Layer 3 of a small transformer language model trained on English Wikipedia (10 layers, counted from 0, width 128).
A neuron's activation on a vector x is GELU(weights . x), where the dot is the dot product.
The model reads these tokens: "ing" " p" "ath" "way" ";" " p" "os" "it" "ive" " reg" "ul" "ation" " of" " c" "ell" " p"

The vector x that enters this layer's MLP at each token. A number n stands for (n - 500) times 0.0063.
0 "ing": 567 647 690 454 472 463 384 702 126 483 572 574 616 567 772 537 418 647 261 424 523 619 482 590 437 742 477 515 419 714 454 402 437 288 683 355 515 704 687 143 348 202 690 255 439 558 494 259 290 674 642 619 575 507 378 504 346 198 609 173 276 431 496 608 642 535 830 429 560 489 630 745 355 472 535 489 153 387 652 770 665 487 592 789 392 450 162 437 532 749 673 320 504 598 681 550 601 479 407 558 619 545 753 272 355 578 567 442 590 565 458 696 575 366 356 261 720 251 304 388 432 160 581 458 783 534 505 452
1 " p": 342 735 649 487 389 539 402 553 274 357 578 359 436 621 584 589 434 852 180 414 557 725 641 662 439 684 448 393 574 506 399 425 526 373 770 456 808 660 610 291 494 240 616 303 417 699 510 532 428 655 735 640 484 602 282 437 537 149 597 311 457 352 455 496 714 464 786 620 620 395 521 727 406 387 349 676 380 407 665 505 520 449 411 925 424 406 144 703 418 652 770 255 581 643 684 357 362 352 363 605 580 297 472 162 382 582 597 427 657 412 418 690 619 408 211 388 581 220 183 620 476 437 608 513 784 597 530 352
2 "ath": 370 923 620 538 319 677 392 375 99 392 574 502 635 771 694 569 343 646 355 476 576 690 627 554 412 817 384 334 241 554 358 405 498 381 694 523 736 616 564 331 672 310 640 157 420 804 587 485 434 577 794 505 472 511 341 645 532 133 617 218 453 515 388 418 628 507 777 592 617 339 400 660 482 343 334 594 350 338 631 505 657 389 402 828 508 350 336 560 454 619 618 310 579 895 626 265 433 462 456 573 665 405 499 424 391 599 604 464 517 507 430 822 530 253 363 296 413 342 293 606 382 399 711 362 595 706 429 386
3 "way": 239 852 504 363 420 579 458 580 417 406 510 400 455 836 652 629 323 645 234 512 445 681 568 597 568 782 372 491 179 603 430 451 474 391 840 338 623 669 659 184 504 319 662 306 534 634 524 384 460 574 766 601 435 399 142 599 458 220 528 224 456 351 449 485 648 461 701 492 663 346 404 632 559 389 394 578 379 332 468 611 720 460 407 773 483 466 126 635 533 726 677 255 601 799 629 537 393 490 422 715 664 312 603 415 350 636 490 438 559 495 537 811 473 491 305 284 444 198 209 740 552 348 717 450 700 627 499 377
4 ";": 275 727 540 284 481 517 403 561 236 324 558 404 621 663 619 675 354 612 164 397 453 657 448 555 669 471 414 487 432 720 487 576 316 391 683 475 678 585 484 240 457 203 684 213 491 764 572 515 479 771 725 520 472 592 446 440 404 281 619 241 362 495 505 459 731 552 839 495 664 325 388 670 478 327 406 519 340 354 526 608 569 383 447 891 451 382 140 682 399 726 643 249 426 752 643 374 438 419 302 416 667 376 580 256 450 627 645 527 540 619 566 854 645 524 365 439 465 106 275 698 613 328 655 633 713 713 377 445
5 " p": 344 737 669 489 393 462 359 606 253 330 613 367 413 650 607 574 393 786 185 423 555 715 611 695 447 677 457 362 611 453 372 474 462 371 719 421 805 667 624 364 511 219 599 258 455 733 564 602 450 667 771 601 411 623 325 500 454 188 531 319 506 377 440 523 699 496 766 564 650 419 532 634 348 358 312 685 328 420 594 485 549 455 350 912 389 361 175 740 436 695 781 232 616 657 676 371 326 438 320 580 609 354 478 217 404 584 657 407 602 428 436 607 578 484 200 389 559 176 235 614 481 460 652 584 868 570 532 344
6 "os": 343 753 636 462 349 504 386 472 196 282 554 379 507 812 510 626 406 586 223 528 592 629 698 750 370 938 412 464 399 520 340 388 521 454 852 438 698 555 638 413 554 404 577 185 436 718 676 509 369 710 787 531 481 573 382 468 416 215 492 232 513 395 448 569 558 570 748 529 607 293 337 460 501 443 367 498 384 277 599 520 667 520 432 854 376 268 78 538 446 615 754 121 631 875 606 498 412 401 420 549 686 352 417 335 409 685 547 493 603 382 522 743 548 536 277 481 470 201 408 672 462 508 729 464 682 563 437 417
7 "it": 331 743 574 469 288 592 443 576 291 348 493 484 435 767 624 609 406 472 325 493 419 731 583 439 475 860 312 406 370 593 331 623 410 361 768 289 635 632 694 336 705 497 632 275 411 701 622 511 277 634 767 346 465 572 462 597 492 130 603 293 528 370 408 486 623 326 869 460 651 293 454 686 468 423 432 737 314 236 615 623 699 440 387 797 449 467 225 697 406 614 555 46 615 785 545 354 410 484 372 583 676 443 487 261 252 642 612 444 491 519 511 830 550 555 291 419 459 216 350 560 416 504 761 516 708 625 500 448
8 "ive": 343 760 461 391 355 492 306 385 474 441 537 368 477 883 945 668 304 537 209 491 522 815 512 519 436 652 350 485 423 607 420 521 516 314 667 252 638 573 557 339 514 357 751 256 488 687 610 488 421 719 809 562 537 529 296 481 460 196 536 226 513 383 428 550 829 311 914 469 468 322 407 524 409 387 418 567 258 239 520 526 744 466 530 693 540 392 165 785 429 700 683 283 443 818 604 530 347 470 320 525 642 368 470 444 415 710 606 430 648 492 495 763 437 450 325 407 473 210 461 509 589 378 643 398 727 664 578 493
9 " reg": 444 576 593 578 417 351 426 790 283 444 525 454 452 528 741 704 421 697 205 534 542 672 571 515 490 720 411 506 508 636 348 494 673 440 745 377 825 649 609 184 514 268 672 266 453 723 643 600 335 688 816 581 643 440 306 532 530 211 509 286 410 414 590 462 635 497 824 498 601 376 631 758 468 358 292 640 459 136 638 573 548 384 376 728 412 396 221 845 516 546 499 311 399 801 659 435 307 409 225 459 727 317 370 198 337 674 625 439 537 439 546 483 573 605 352 349 580 144 262 549 426 420 554 493 792 504 453 423
10 "ul": 445 683 638 464 391 408 473 495 269 316 629 492 424 529 561 740 343 499 238 645 427 600 708 623 502 776 320 459 471 615 310 371 627 314 681 456 630 524 524 237 561 391 673 268 495 718 577 514 267 516 746 249 596 374 420 594 513 146 619 299 349 540 487 389 680 398 884 585 752 286 349 705 445 362 475 637 421 289 659 580 766 680 375 666 429 269 189 630 568 678 590 373 392 677 825 450 351 354 350 548 656 342 521 248 450 774 563 474 633 472 551 953 457 614 315 372 500 141 476 583 464 361 679 349 635 677 494 425
11 "ation": 490 808 628 448 460 453 356 519 452 339 331 543 478 644 671 651 279 503 120 445 492 633 558 549 529 723 412 273 449 736 476 468 559 360 695 226 632 672 548 143 558 344 802 348 386 668 629 487 330 604 690 565 507 513 219 582 546 281 669 271 385 473 510 529 694 472 977 531 569 383 417 772 563 372 492 622 260 189 621 601 633 504 338 693 427 550 176 692 470 775 546 291 476 782 625 438 329 504 291 547 656 401 285 385 557 778 455 418 452 522 521 694 609 582 350 307 524 208 344 578 584 366 556 396 895 471 460 377
12 " of": 391 814 635 378 457 436 402 589 386 326 544 384 537 552 761 751 172 528 289 597 435 733 583 632 511 582 381 483 517 568 449 470 475 279 736 358 832 559 567 216 587 316 632 182 467 633 645 493 394 695 699 478 418 497 242 580 597 258 643 341 406 437 444 526 751 485 874 479 604 461 418 748 503 298 365 520 300 235 551 636 696 297 437 814 371 417 61 694 506 675 456 330 496 720 558 637 385 425 408 564 583 266 555 206 512 705 641 389 551 577 505 762 583 576 356 356 713 163 316 557 480 349 376 639 692 663 376 473
13 " c": 357 795 835 451 404 584 247 692 232 181 534 396 524 563 613 745 362 684 243 462 484 681 591 567 516 546 384 301 676 619 480 475 544 437 621 474 839 662 512 204 541 249 667 249 497 634 521 625 398 726 593 519 415 498 268 594 540 248 476 286 392 382 477 591 664 494 783 598 655 477 473 600 398 387 341 592 365 393 578 481 590 419 419 945 413 532 153 785 506 654 579 284 525 739 593 412 271 294 334 527 727 368 558 145 376 594 602 405 639 546 555 643 641 438 319 343 534 243 272 644 570 272 568 505 814 592 438 490
14 "ell": 388 638 851 460 391 452 501 690 321 388 578 479 516 528 695 712 401 563 119 404 441 627 594 750 393 629 370 293 450 627 162 329 660 432 657 522 709 724 615 254 646 395 693 238 545 676 622 389 467 507 641 436 396 443 359 584 412 119 435 339 373 506 390 650 656 502 742 433 711 310 373 473 378 382 335 646 314 300 740 513 663 429 413 750 590 514 217 713 458 623 570 314 429 736 632 306 428 240 331 588 806 395 547 388 566 763 608 467 630 559 489 872 580 520 301 327 493 177 306 637 428 372 778 600 583 617 417 447
15 " p": 323 683 714 487 410 512 335 607 278 281 645 352 419 617 603 658 421 794 152 451 547 703 568 658 439 611 447 292 640 499 411 460 525 443 749 438 821 653 597 305 551 277 602 284 423 819 582 561 448 587 713 667 466 516 305 450 490 151 524 319 438 392 378 560 654 471 766 587 673 392 494 681 405 372 281 722 371 438 633 503 555 466 404 859 441 398 150 692 481 665 758 241 609 650 725 402 355 358 429 561 644 343 497 198 417 640 634 359 585 423 422 641 672 418 160 355 552 138 236 619 422 472 593 522 791 601 516 430

Each question shows the input weights of one neuron of the MLP. A number n stands for (n - 500) times 0.0026.

n95: 567 526 431 314 613 584 318 383 509 589 575 497 545 593 602 432 411 577 430 370 653 224 385 567 556 538 583 413 569 456 654 537 615 453 527 522 503 302 515 289 526 583 264 497 494 540 530 557 376 506 423 536 740 485 633 438 620 585 642 545 631 376 513 516 383 423 611 454 694 477 478 550 414 497 408 536 450 815 629 591 420 410 639 490 484 435 342 427 624 500 383 428 532 256 592 658 515 244 598 488 410 466 500 569 653 478 421 593 490 315 435 588 624 546 389 702 567 515 413 609 551 478 399 439 430 454 402 437
On which two tokens does it fire most, strongest first? 15 " p", 1 " p"

n694: 487 538 393 750 393 509 601 370 528 552 451 556 545 405 509 441 364 304 513 497 614 221 529 603 552 636 297 390 491 282 537 485 463 581 404 412 472 466 561 433 416 733 453 570 371 518 636 381 457 362 537 479 621 515 616 457 426 297 467 539 359 601 395 509 569 714 519 507 557 404 607 450 467 456 453 476 553 698 353 384 494 579 380 598 500 559 464 527 727 417 561 563 604 497 527 373 611 554 322 584 500 589 494 546 643 605 356 384 580 659 674 541 500 306 484 325 493 544 401 593 518 466 271 584 430 595 664 631
Which token does this neuron like most? 2 "ath"

n541: 585 711 437 472 525 604 435 373 272 555 631 485 555 621 592 522 588 485 457 455 370 644 582 354 447 315 588 360 520 322 458 575 606 637 540 473 500 435 447 506 555 421 425 555 217 503 440 449 645 471 566 414 587 601 650 430 474 710 474 525 690 391 466 512 640 529 412 425 698 528 427 533 342 613 455 474 536 622 462 442 393 459 563 539 534 534 572 526 503 497 450 273 596 548 407 594 526 618 517 451 564 547 521 409 414 482 731 463 436 482 261 443 639 456 605 442 420 551 559 527 637 391 500 515 333 302 668 342
On which two tokens does it fire most, strongest first? 2 "ath", 5 " p"

n222: 399 654 485 413 485 590 509 678 479 552 457 658 426 425 418 428 527 497 422 444 454 601 449 550 471 297 514 447 613 427 503 451 465 503 523 453 390 590 486 593 621 439 541 614 582 448 481 459 616 557 597 517 418 568 630 509 500 780 457 537 539 422 419 435 475 655 303 494 575 382 650 547 379 735 396 449 338 454 592 397 352 439 412 524 469 288 472 403 396 321 574 314 491 515 431 669 426 586 553 537 618 523 669 398 682 301 432 724 638 443 411 583 422 602 352 605 412 486 547 401 565 651 598 509 551 525 632 503
Which token does this neuron like most? 5 " p"

n246: 462 607 369 652 438 384 533 434 389 599 497 576 518 562 461 313 561 609 564 554 454 677 461 446 506 388 565 490 427 500 571 417 450 503 524 529 693 612 655 406 454 512 208 709 572 597 557 484 428 433 422 628 507 509 666 348 398 678 656 461 469 481 542 647 643 375 580 375 672 536 407 462 433 497 557 618 415 614 593 580 335 634 302 244 625 447 185 503 480 584 435 576 494 391 599 456 396 519 569 573 552 466 585 487 585 645 405 341 402 539 586 475 337 472 576 412 665 473 609 354 415 463 430 376 291 556 611 389
On which two tokens does it fire most, strongest first? 0 "ing", 10 "ul"

n723: 523 557 549 413 443 658 422 388 454 408 524 516 391 302 534 597 658 436 503 146 642 231 261 524 590 569 426 441 537 549 319 781 548 552 572 526 420 593 408 357 336 491 715 596 657 590 497 477 532 422 286 547 549 500 480 503 328 658 487 429 436 312 596 641 516 389 513 426 434 563 373 519 517 497 441 625 721 595 487 573 430 291 550 526 554 625 531 639 277 330 597 539 654 664 516 529 516 546 365 478 657 443 642 531 435 507 458 497 493 474 445 441 586 452 661 522 465 589 349 437 543 570 412 433 371 702 392 526
Which token does this neuron like most? 13 " c"

n399: 619 312 421 651 351 581 639 473 477 474 664 393 582 432 519 365 444 555 247 642 809 377 343 552 661 444 374 724 359 461 616 567 503 409 642 596 587 535 410 450 493 420 418 593 547 610 458 484 516 462 503 371 373 497 507 622 522 631 620 646 432 537 480 464 506 402 450 275 416 658 481 696 538 562 384 506 549 414 346 459 694 714 657 636 262 633 665 373 480 598 454 307 470 586 503 610 484 444 618 516 456 487 536 490 536 553 605 329 238 540 485 421 454 632 345 406 462 503 474 530 600 413 270 339 580 476 522 575
On which token does it fire most, and how strongly? 12 " of", at about 1.4

n432: 446 620 376 584 552 456 451 393 444 353 512 564 469 514 514 539 458 500 569 447 588 402 329 644 457 384 665 666 571 468 491 637 442 453 455 473 219 584 650 464 370 469 429 356 709 486 431 663 500 537 487 404 551 370 432 457 506 650 432 579 516 300 578 524 387 506 575 341 500 533 362 362 537 515 491 554 450 557 486 617 644 544 475 476 402 371 426 446 363 415 462 468 723 542 400 387 517 651 603 477 726 722 655 481 652 419 659 382 484 389 442 491 417 636 651 511 638 522 363 464 508 595 606 464 533 494 542 412
Which token does this neuron like most? 0 "ing"

n359: 643 506 427 410 537 503 594 284 491 447 393 590 526 586 399 627 503 420 411 680 766 477 438 484 601 497 550 465 520 446 587 728 742 461 544 555 491 417 391 512 320 511 609 537 677 577 407 400 345 529 555 381 412 587 479 678 435 552 451 335 659 414 617 393 396 445 377 575 461 556 382 533 449 605 445 564 488 309 521 658 528 763 625 534 444 428 340 515 503 416 534 410 604 342 474 461 689 387 483 515 447 636 407 424 599 405 455 506 551 540 563 433 619 414 679 416 452 511 527 451 503 589 442 357 521 513 256 578
Which token does this neuron like most? 6 "os"

n197: 500 472 420 592 600 602 343 486 694 661 532 606 745 503 678 364 486 652 304 483 400 422 310 434 480 364 595 537 500 425 448 430 422 497 437 406 565 307 554 454 528 438 510 668 532 714 372 497 459 632 576 831 519 450 628 446 459 459 407 657 549 524 423 173 444 327 507 489 540 535 608 438 558 548 375 417 517 564 355 420 482 373 593 584 496 453 387 553 396 449 372 472 597 340 429 551 533 243 549 576 451 608 394 148 695 549 358 599 533 556 727 379 608 595 465 407 632 497 527 412 750 618 510 489 598 514 625 696
Which token does this neuron like most? 15 " p"

n20: 548 422 670 440 645 561 433 523 514 599 526 528 486 453 228 489 469 359 426 435 623 443 543 656 481 523 445 431 403 483 524 415 570 354 619 483 298 447 630 471 679 612 545 580 419 364 419 480 456 683 454 462 497 508 500 378 514 506 432 547 485 665 454 636 586 587 651 471 449 540 594 391 476 688 560 541 427 612 663 497 486 494 541 631 439 573 514 467 477 425 471 463 313 477 558 383 402 378 617 516 535 425 280 518 629 399 624 656 524 480 545 288 588 464 628 495 377 553 511 520 478 624 359 402 646 432 460 458
On which token does it fire most, and how strongly? 11 "ation", at about 0.051

n216: 485 500 605 546 457 308 376 584 380 293 584 607 448 356 474 455 458 403 485 428 708 516 527 433 597 500 491 733 448 411 689 593 470 428 560 602 606 456 389 594 552 429 455 506 423 488 386 518 630 589 237 534 329 592 476 547 699 645 500 472 510 542 534 500 546 513 524 484 593 531 477 557 364 548 615 377 581 634 342 730 448 418 609 639 475 463 434 512 348 500 472 506 536 452 436 388 549 325 412 253 653 609 536 679 455 375 584 405 529 649 463 437 482 674 413 440 503 534 468 445 397 377 479 389 388 701 523 506
On which two tokens does it fire most, strongest first? 13 " c", 4 ";"

n461: 495 399 621 582 340 529 564 645 535 448 494 646 428 500 415 334 489 497 642 530 414 509 481 466 331 587 555 569 418 583 337 510 463 604 376 368 413 521 463 647 525 490 519 358 618 503 386 540 291 495 652 400 537 441 416 587 432 630 428 547 521 375 549 597 503 480 410 525 469 440 581 513 506 551 522 479 393 500 463 565 470 687 649 503 503 411 438 396 553 520 453 580 562 646 597 500 577 370 452 577 404 429 420 489 524 566 559 547 511 312 583 417 546 598 457 485 469 343 474 541 733 737 530 470 372 396 604 559
Which token does this neuron like most? 6 "os"

n689: 566 385 319 542 407 397 446 696 459 548 480 462 432 575 654 359 555 545 494 555 480 518 595 477 473 528 433 605 534 443 518 333 621 666 408 398 478 505 645 533 466 464 456 519 601 530 494 420 513 534 483 626 303 508 580 454 540 615 389 525 551 464 389 426 503 588 614 582 651 489 452 552 402 500 346 461 636 615 521 519 497 484 371 459 489 574 315 418 508 459 528 664 395 679 505 368 532 673 554 526 427 543 243 552 481 425 333 559 512 581 567 492 395 535 349 505 579 632 411 307 482 336 426 522 633 592 583 535
On which token does it fire most, and how strongly? 9 " reg", at about 0.99

n165: 484 405 413 316 647 475 358 416 475 673 474 494 458 427 524 361 531 433 484 600 526 430 291 441 415 462 649 387 324 503 437 584 414 478 607 469 589 506 427 516 452 450 357 601 519 711 480 438 414 470 466 423 457 557 438 674 518 490 503 596 500 528 424 384 533 407 585 577 513 669 609 651 539 481 494 509 361 563 482 557 662 553 580 431 223 668 521 419 616 602 500 550 625 491 361 647 446 216 456 530 548 540 402 634 639 421 509 338 652 415 520 450 356 640 297 443 662 565 531 500 722 579 659 452 428 630 760 373
On which three tokens does it fire most, strongest first? 11 "ation", 3 "way", 8 "ive"

n649: 532 432 647 647 457 620 566 553 564 453 324 396 488 497 454 467 368 572 594 455 507 534 386 500 556 461 588 517 427 604 282 512 355 544 445 535 418 494 516 445 650 344 423 623 408 538 409 411 516 534 593 442 493 329 404 544 307 472 534 661 524 452 591 333 524 445 429 566 323 471 693 583 402 525 510 411 481 447 353 305 318 679 677 362 517 474 257 522 556 730 553 408 603 474 705 472 399 474 620 616 363 556 645 627 585 529 417 288 697 487 695 513 555 663 548 512 581 527 469 562 704 663 257 444 371 614 527 414
On which token does it fire most, and how strongly? 3 "way", at about 0.42

n8: 323 405 676 244 375 493 526 459 238 577 630 440 716 398 476 390 540 532 678 432 467 515 471 587 479 352 655 805 524 514 370 531 557 489 624 439 430 535 402 536 684 399 651 402 585 757 481 557 599 483 627 521 696 356 511 447 419 608 448 219 500 504 478 457 384 584 268 567 450 485 682 407 311 496 666 599 218 591 612 514 537 578 531 457 496 634 452 607 307 477 227 632 522 677 232 532 442 478 419 414 375 535 581 767 660 464 482 482 458 347 604 522 569 391 482 634 454 375 458 449 667 697 539 485 395 466 670 446
Which token does this neuron like most? 4 ";"

n33: 524 678 568 328 479 477 512 574 651 494 475 444 302 251 452 517 396 520 497 524 482 307 671 578 422 452 468 402 599 450 525 417 296 506 809 640 573 660 451 530 455 391 544 503 354 674 466 319 526 438 511 432 430 534 479 309 422 577 472 512 772 467 563 396 619 424 608 564 393 464 503 521 382 568 625 639 465 563 457 451 352 622 613 467 460 509 714 569 549 666 489 606 464 571 451 474 457 438 656 446 482 552 456 522 433 422 411 479 566 689 450 364 503 471 542 423 663 548 605 551 401 474 485 555 449 423 452 376
Which token does this neuron like most? 1 " p"

n721: 527 433 431 537 444 524 683 351 701 465 565 488 425 532 457 500 485 488 597 560 469 519 585 519 468 630 459 506 555 298 497 619 592 434 448 292 600 459 594 482 537 359 620 427 562 503 500 533 630 351 443 445 503 445 693 615 213 798 615 618 464 600 604 461 454 660 518 512 436 445 573 661 440 419 446 529 521 538 585 343 641 521 463 621 385 575 381 639 534 490 506 560 376 476 366 686 633 464 557 396 561 559 509 339 601 393 434 472 446 448 452 260 597 394 391 558 430 406 358 384 477 453 551 475 494 610 520 222
Which token does this neuron like most? 5 " p"

n316: 631 542 396 553 658 531 516 311 482 434 600 570 425 602 373 456 434 470 447 497 427 500 492 494 566 427 464 519 493 492 483 497 605 384 537 398 569 367 701 384 463 649 539 561 391 485 500 612 490 500 514 495 533 473 576 485 365 685 525 465 636 505 703 505 654 433 487 495 503 708 622 601 448 474 388 473 601 487 670 442 627 568 502 560 573 484 442 425 473 406 413 521 505 484 551 508 393 539 525 480 465 381 610 478 356 468 500 503 475 489 590 500 390 357 435 507 434 525 510 492 270 447 393 479 279 680 520 642
Which token does this neuron like most? 10 "ul"

n421: 714 578 490 532 493 517 504 442 437 371 489 390 410 486 147 396 493 259 592 490 698 686 443 626 551 619 575 496 573 483 489 450 373 196 677 556 596 435 731 397 707 562 580 458 436 435 320 437 770 560 646 273 511 410 507 261 517 583 533 478 511 395 504 546 360 715 359 507 422 582 398 427 394 555 609 497 382 585 422 436 443 452 533 567 518 569 470 476 702 533 322 590 399 504 564 685 403 448 694 370 468 616 376 661 624 404 458 379 489 655 252 570 525 497 395 603 603 464 538 677 387 660 395 447 623 515 507 503
Which token does this neuron like most? 6 "os"

n137: 386 544 669 693 434 572 576 389 463 363 592 612 453 632 383 597 410 506 525 346 396 399 373 578 341 364 449 315 442 464 669 473 491 503 605 454 287 371 491 497 594 537 390 394 328 542 426 469 455 491 617 523 434 758 528 587 509 556 432 588 530 370 578 666 354 487 395 525 497 531 470 619 452 524 614 406 527 640 545 441 684 552 397 426 500 465 444 497 522 477 557 558 509 448 369 660 544 709 278 450 594 494 612 622 500 410 567 325 588 280 514 466 512 443 457 348 539 564 452 416 477 710 607 538 488 708 573 695
Which token does this neuron like most? 6 "os"

n525: 588 693 395 338 236 650 594 448 365 441 556 630 632 788 471 412 452 467 510 571 378 457 579 307 513 388 586 550 529 396 590 464 583 463 597 656 692 447 596 500 690 513 463 586 486 454 229 429 417 513 586 552 442 455 497 493 467 682 568 410 367 486 709 531 465 378 527 483 468 728 467 490 578 413 449 665 372 618 520 284 414 299 213 218 350 566 542 458 542 500 519 557 554 330 408 351 672 646 589 222 593 777 483 493 490 510 648 503 507 466 503 672 473 490 541 464 479 497 513 503 372 533 584 452 537 359 551 540
On which token does it fire most, and how strongly? 2 "ath", at about 1.3

n443: 484 608 509 529 339 540 668 370 450 464 461 410 485 485 258 550 573 564 418 349 691 537 538 649 423 506 573 583 691 636 387 582 598 469 488 478 485 577 372 398 558 550 528 668 551 638 411 444 515 503 423 419 594 485 509 430 561 668 548 339 329 345 579 443 607 597 522 477 364 577 531 500 628 410 484 434 416 694 662 327 392 579 497 513 558 578 362 509 248 407 634 712 431 456 503 749 518 613 600 413 433 601 485 733 345 430 538 414 540 383 450 578 491 227 255 587 576 423 423 465 503 610 356 506 484 474 447 537
Which token does this neuron like most? 1 " p"

n199: 509 376 595 565 653 542 513 459 594 541 437 663 619 539 541 415 601 548 423 494 371 549 642 413 527 500 676 335 581 524 403 450 707 385 523 576 431 476 533 457 544 363 606 599 609 407 506 357 569 352 625 448 409 561 451 560 503 444 506 622 543 500 559 711 590 461 512 648 319 422 426 385 554 536 687 500 391 533 821 515 643 281 363 466 390 361 529 409 456 377 325 497 515 497 482 434 415 476 474 512 519 354 425 557 575 460 330 643 429 475 634 454 614 548 479 316 587 604 623 357 622 461 409 460 242 637 431 470
On which token does it fire most, and how strongly? 14 "ell", at about 1.3

n324: 608 487 591 350 346 490 621 520 542 506 500 697 319 554 478 336 579 440 517 480 756 524 437 704 628 421 487 555 360 435 608 541 259 642 416 536 446 545 487 477 403 518 614 470 487 436 510 520 519 562 746 525 636 428 542 573 449 651 397 611 354 474 672 598 404 559 572 429 524 437 484 286 562 293 628 407 558 500 449 333 553 217 422 388 456 517 509 541 507 358 467 435 343 611 430 574 531 552 718 353 650 436 506 555 364 394 731 550 469 843 405 513 352 337 412 625 465 448 468 576 472 401 546 643 592 466 639 451
Which token does this neuron like most? 4 ";"

n516: 412 622 523 536 419 666 437 458 337 446 361 653 556 560 489 527 477 562 470 330 431 422 352 411 397 521 389 683 433 604 568 486 586 529 333 497 357 491 437 518 750 462 352 494 393 540 380 480 500 472 386 511 488 598 748 560 509 365 450 575 516 371 527 444 414 553 379 599 655 432 639 393 552 700 705 500 636 393 509 542 500 374 503 509 343 533 514 517 449 596 416 558 602 594 602 483 358 541 522 670 548 619 451 366 540 456 509 488 500 653 462 456 553 571 535 706 602 396 446 355 386 600 395 336 600 418 550 567
Which token does this neuron like most? 7 "it"

n258: 516 579 490 414 463 414 343 661 474 550 305 526 355 399 491 597 699 450 562 516 353 555 631 500 297 516 519 558 447 317 510 672 615 548 587 468 519 449 652 631 454 616 649 444 533 570 315 471 529 457 385 562 406 491 733 478 500 298 249 587 493 559 533 458 500 397 614 480 294 480 491 516 340 648 172 367 590 657 554 459 411 345 423 406 517 487 516 285 640 394 539 471 529 568 459 653 419 630 293 599 543 573 382 469 519 392 426 715 692 598 539 519 363 541 474 404 644 540 459 546 506 456 620 665 464 686 610 516
Which token does this neuron like most? 14 "ell"

n400: 495 538 420 465 462 484 677 705 569 516 553 548 485 440 515 565 594 516 292 535 470 446 435 542 429 352 592 486 533 328 520 539 421 550 607 251 366 440 419 386 639 568 548 630 486 448 616 500 479 612 539 347 434 446 377 513 557 471 490 593 337 522 570 441 513 537 370 655 545 481 505 595 567 593 508 543 439 412 435 443 568 479 413 527 483 530 418 379 478 401 426 444 599 613 612 487 567 371 548 602 451 427 592 629 624 486 425 437 372 459 528 529 484 550 484 623 373 644 747 514 350 385 585 552 505 472 535 303
On which three tokens does it fire most, strongest first? 3 "way", 11 "ation", 10 "ul"

n412: 540 532 664 573 327 544 511 606 463 554 372 490 576 479 261 384 508 649 551 317 557 449 366 603 410 383 451 567 518 495 682 538 430 602 503 627 412 583 515 540 497 520 566 567 562 603 336 521 417 570 488 563 444 477 423 534 508 526 601 413 655 457 452 447 661 469 497 544 534 416 557 429 450 526 286 601 458 549 482 515 387 554 429 564 418 617 634 513 440 461 605 534 423 497 584 627 503 413 540 548 538 477 456 572 440 221 484 414 576 457 510 482 465 402 365 626 548 552 435 446 352 564 410 449 569 530 692 419
On which token does it fire most, and how strongly? 1 " p", at about 2.6

n520: 577 653 525 500 538 518 687 589 506 554 506 372 538 401 465 400 584 626 500 552 421 464 456 656 413 385 488 487 406 473 628 749 473 588 521 500 292 575 446 382 434 494 684 575 491 470 497 497 488 295 542 688 750 644 534 494 566 550 547 645 393 404 481 441 336 300 767 545 396 528 581 274 590 323 509 532 366 464 251 455 456 686 547 457 544 354 503 467 418 604 583 622 426 497 658 524 503 346 465 521 393 464 433 500 442 634 469 481 269 512 598 414 488 491 429 403 666 520 461 537 386 476 632 506 537 574 357 360
On which three tokens does it fire most, strongest first? 11 "ation", 0 "ing", 3 "way"

n508: 383 454 474 474 512 380 491 488 293 561 629 593 432 392 562 505 506 494 661 395 620 503 367 614 514 603 508 678 595 534 515 415 472 503 454 443 361 547 522 316 512 481 588 463 709 489 410 469 514 524 539 353 530 609 477 522 420 717 443 599 457 629 563 406 440 433 311 535 340 590 464 534 566 492 397 554 748 577 489 467 564 335 530 617 568 529 448 656 412 506 626 427 283 452 517 478 492 611 618 519 494 478 461 580 303 503 457 491 419 382 564 341 531 681 440 367 533 446 394 358 627 433 364 575 583 539 669 551
Which token does this neuron like most? 9 " reg"

n671: 492 497 422 346 697 364 346 564 565 524 290 666 521 481 536 394 326 426 566 570 414 503 489 437 582 527 476 494 510 594 664 435 529 535 446 478 489 439 603 475 677 490 581 489 569 476 374 316 492 603 697 438 407 518 527 526 373 654 503 578 329 497 484 505 531 327 301 595 480 666 471 353 636 417 625 312 605 573 487 411 467 460 363 622 450 492 518 539 436 474 462 401 614 557 463 460 601 440 426 526 508 495 401 647 455 533 443 566 577 607 611 514 508 638 476 513 383 485 519 456 438 418 524 633 604 616 474 551
Which token does this neuron like most? 4 ";"

n737: 761 511 459 254 481 646 274 228 548 605 704 551 507 591 500 358 324 587 568 511 469 591 556 551 525 470 558 543 387 313 737 360 577 187 553 667 456 533 420 455 705 563 593 650 470 489 304 393 351 387 372 372 520 646 530 435 232 548 624 374 747 571 662 511 641 476 526 462 382 492 334 625 519 537 481 358 297 482 370 626 474 504 418 355 320 408 696 379 722 378 472 732 388 768 705 602 376 496 455 372 545 605 423 422 427 647 367 519 606 320 611 504 537 576 541 603 484 412 617 338 472 649 500 371 493 578 556 592
On which token does it fire most, and how strongly? 10 "ul", at about 1.9

n434: 524 688 479 580 686 509 594 487 494 356 513 476 540 441 543 424 588 444 659 655 438 662 313 404 435 530 518 558 439 575 490 576 452 539 439 145 438 518 438 500 546 568 615 525 463 589 315 455 693 587 635 572 513 572 697 417 580 373 372 512 454 582 552 512 673 471 463 550 375 472 547 269 522 641 461 509 455 556 453 459 392 427 483 384 556 641 410 450 403 558 545 452 409 430 594 565 407 382 563 448 340 535 536 275 617 546 545 500 465 469 511 340 470 604 691 390 381 514 447 669 414 385 479 441 564 370 660 762
Which token does this neuron like most? 8 "ive"

n544: 526 517 460 693 512 675 555 506 365 478 585 723 594 384 527 442 631 492 606 752 430 473 580 512 517 565 445 578 478 550 566 606 406 464 403 435 669 420 720 554 520 545 455 654 647 503 601 520 586 473 521 333 503 457 647 379 494 375 446 477 457 443 491 296 357 449 645 541 338 500 461 422 453 494 455 274 480 547 371 541 586 568 465 543 348 512 465 421 363 434 497 492 486 506 497 600 573 559 495 435 572 373 327 559 503 526 525 356 302 391 442 658 386 475 477 543 443 508 442 514 339 550 500 647 483 612 588 570
On which token does it fire most, and how strongly? 7 "it", at about 1.6

n623: 422 345 479 470 297 518 716 432 488 329 485 376 706 585 514 255 551 459 500 497 586 519 546 361 491 569 468 732 454 601 525 564 409 556 326 305 576 579 506 527 518 489 667 600 524 356 342 461 341 568 524 483 452 448 281 491 509 558 345 469 497 391 515 428 395 462 397 531 583 573 599 536 516 625 608 397 604 430 345 497 384 387 449 578 655 469 471 589 608 405 683 449 518 518 596 529 583 707 506 597 402 547 468 572 482 457 733 353 440 539 601 443 503 491 560 463 589 508 524 755 500 614 539 546 388 500 492 345
Which token does this neuron like most? 3 "way"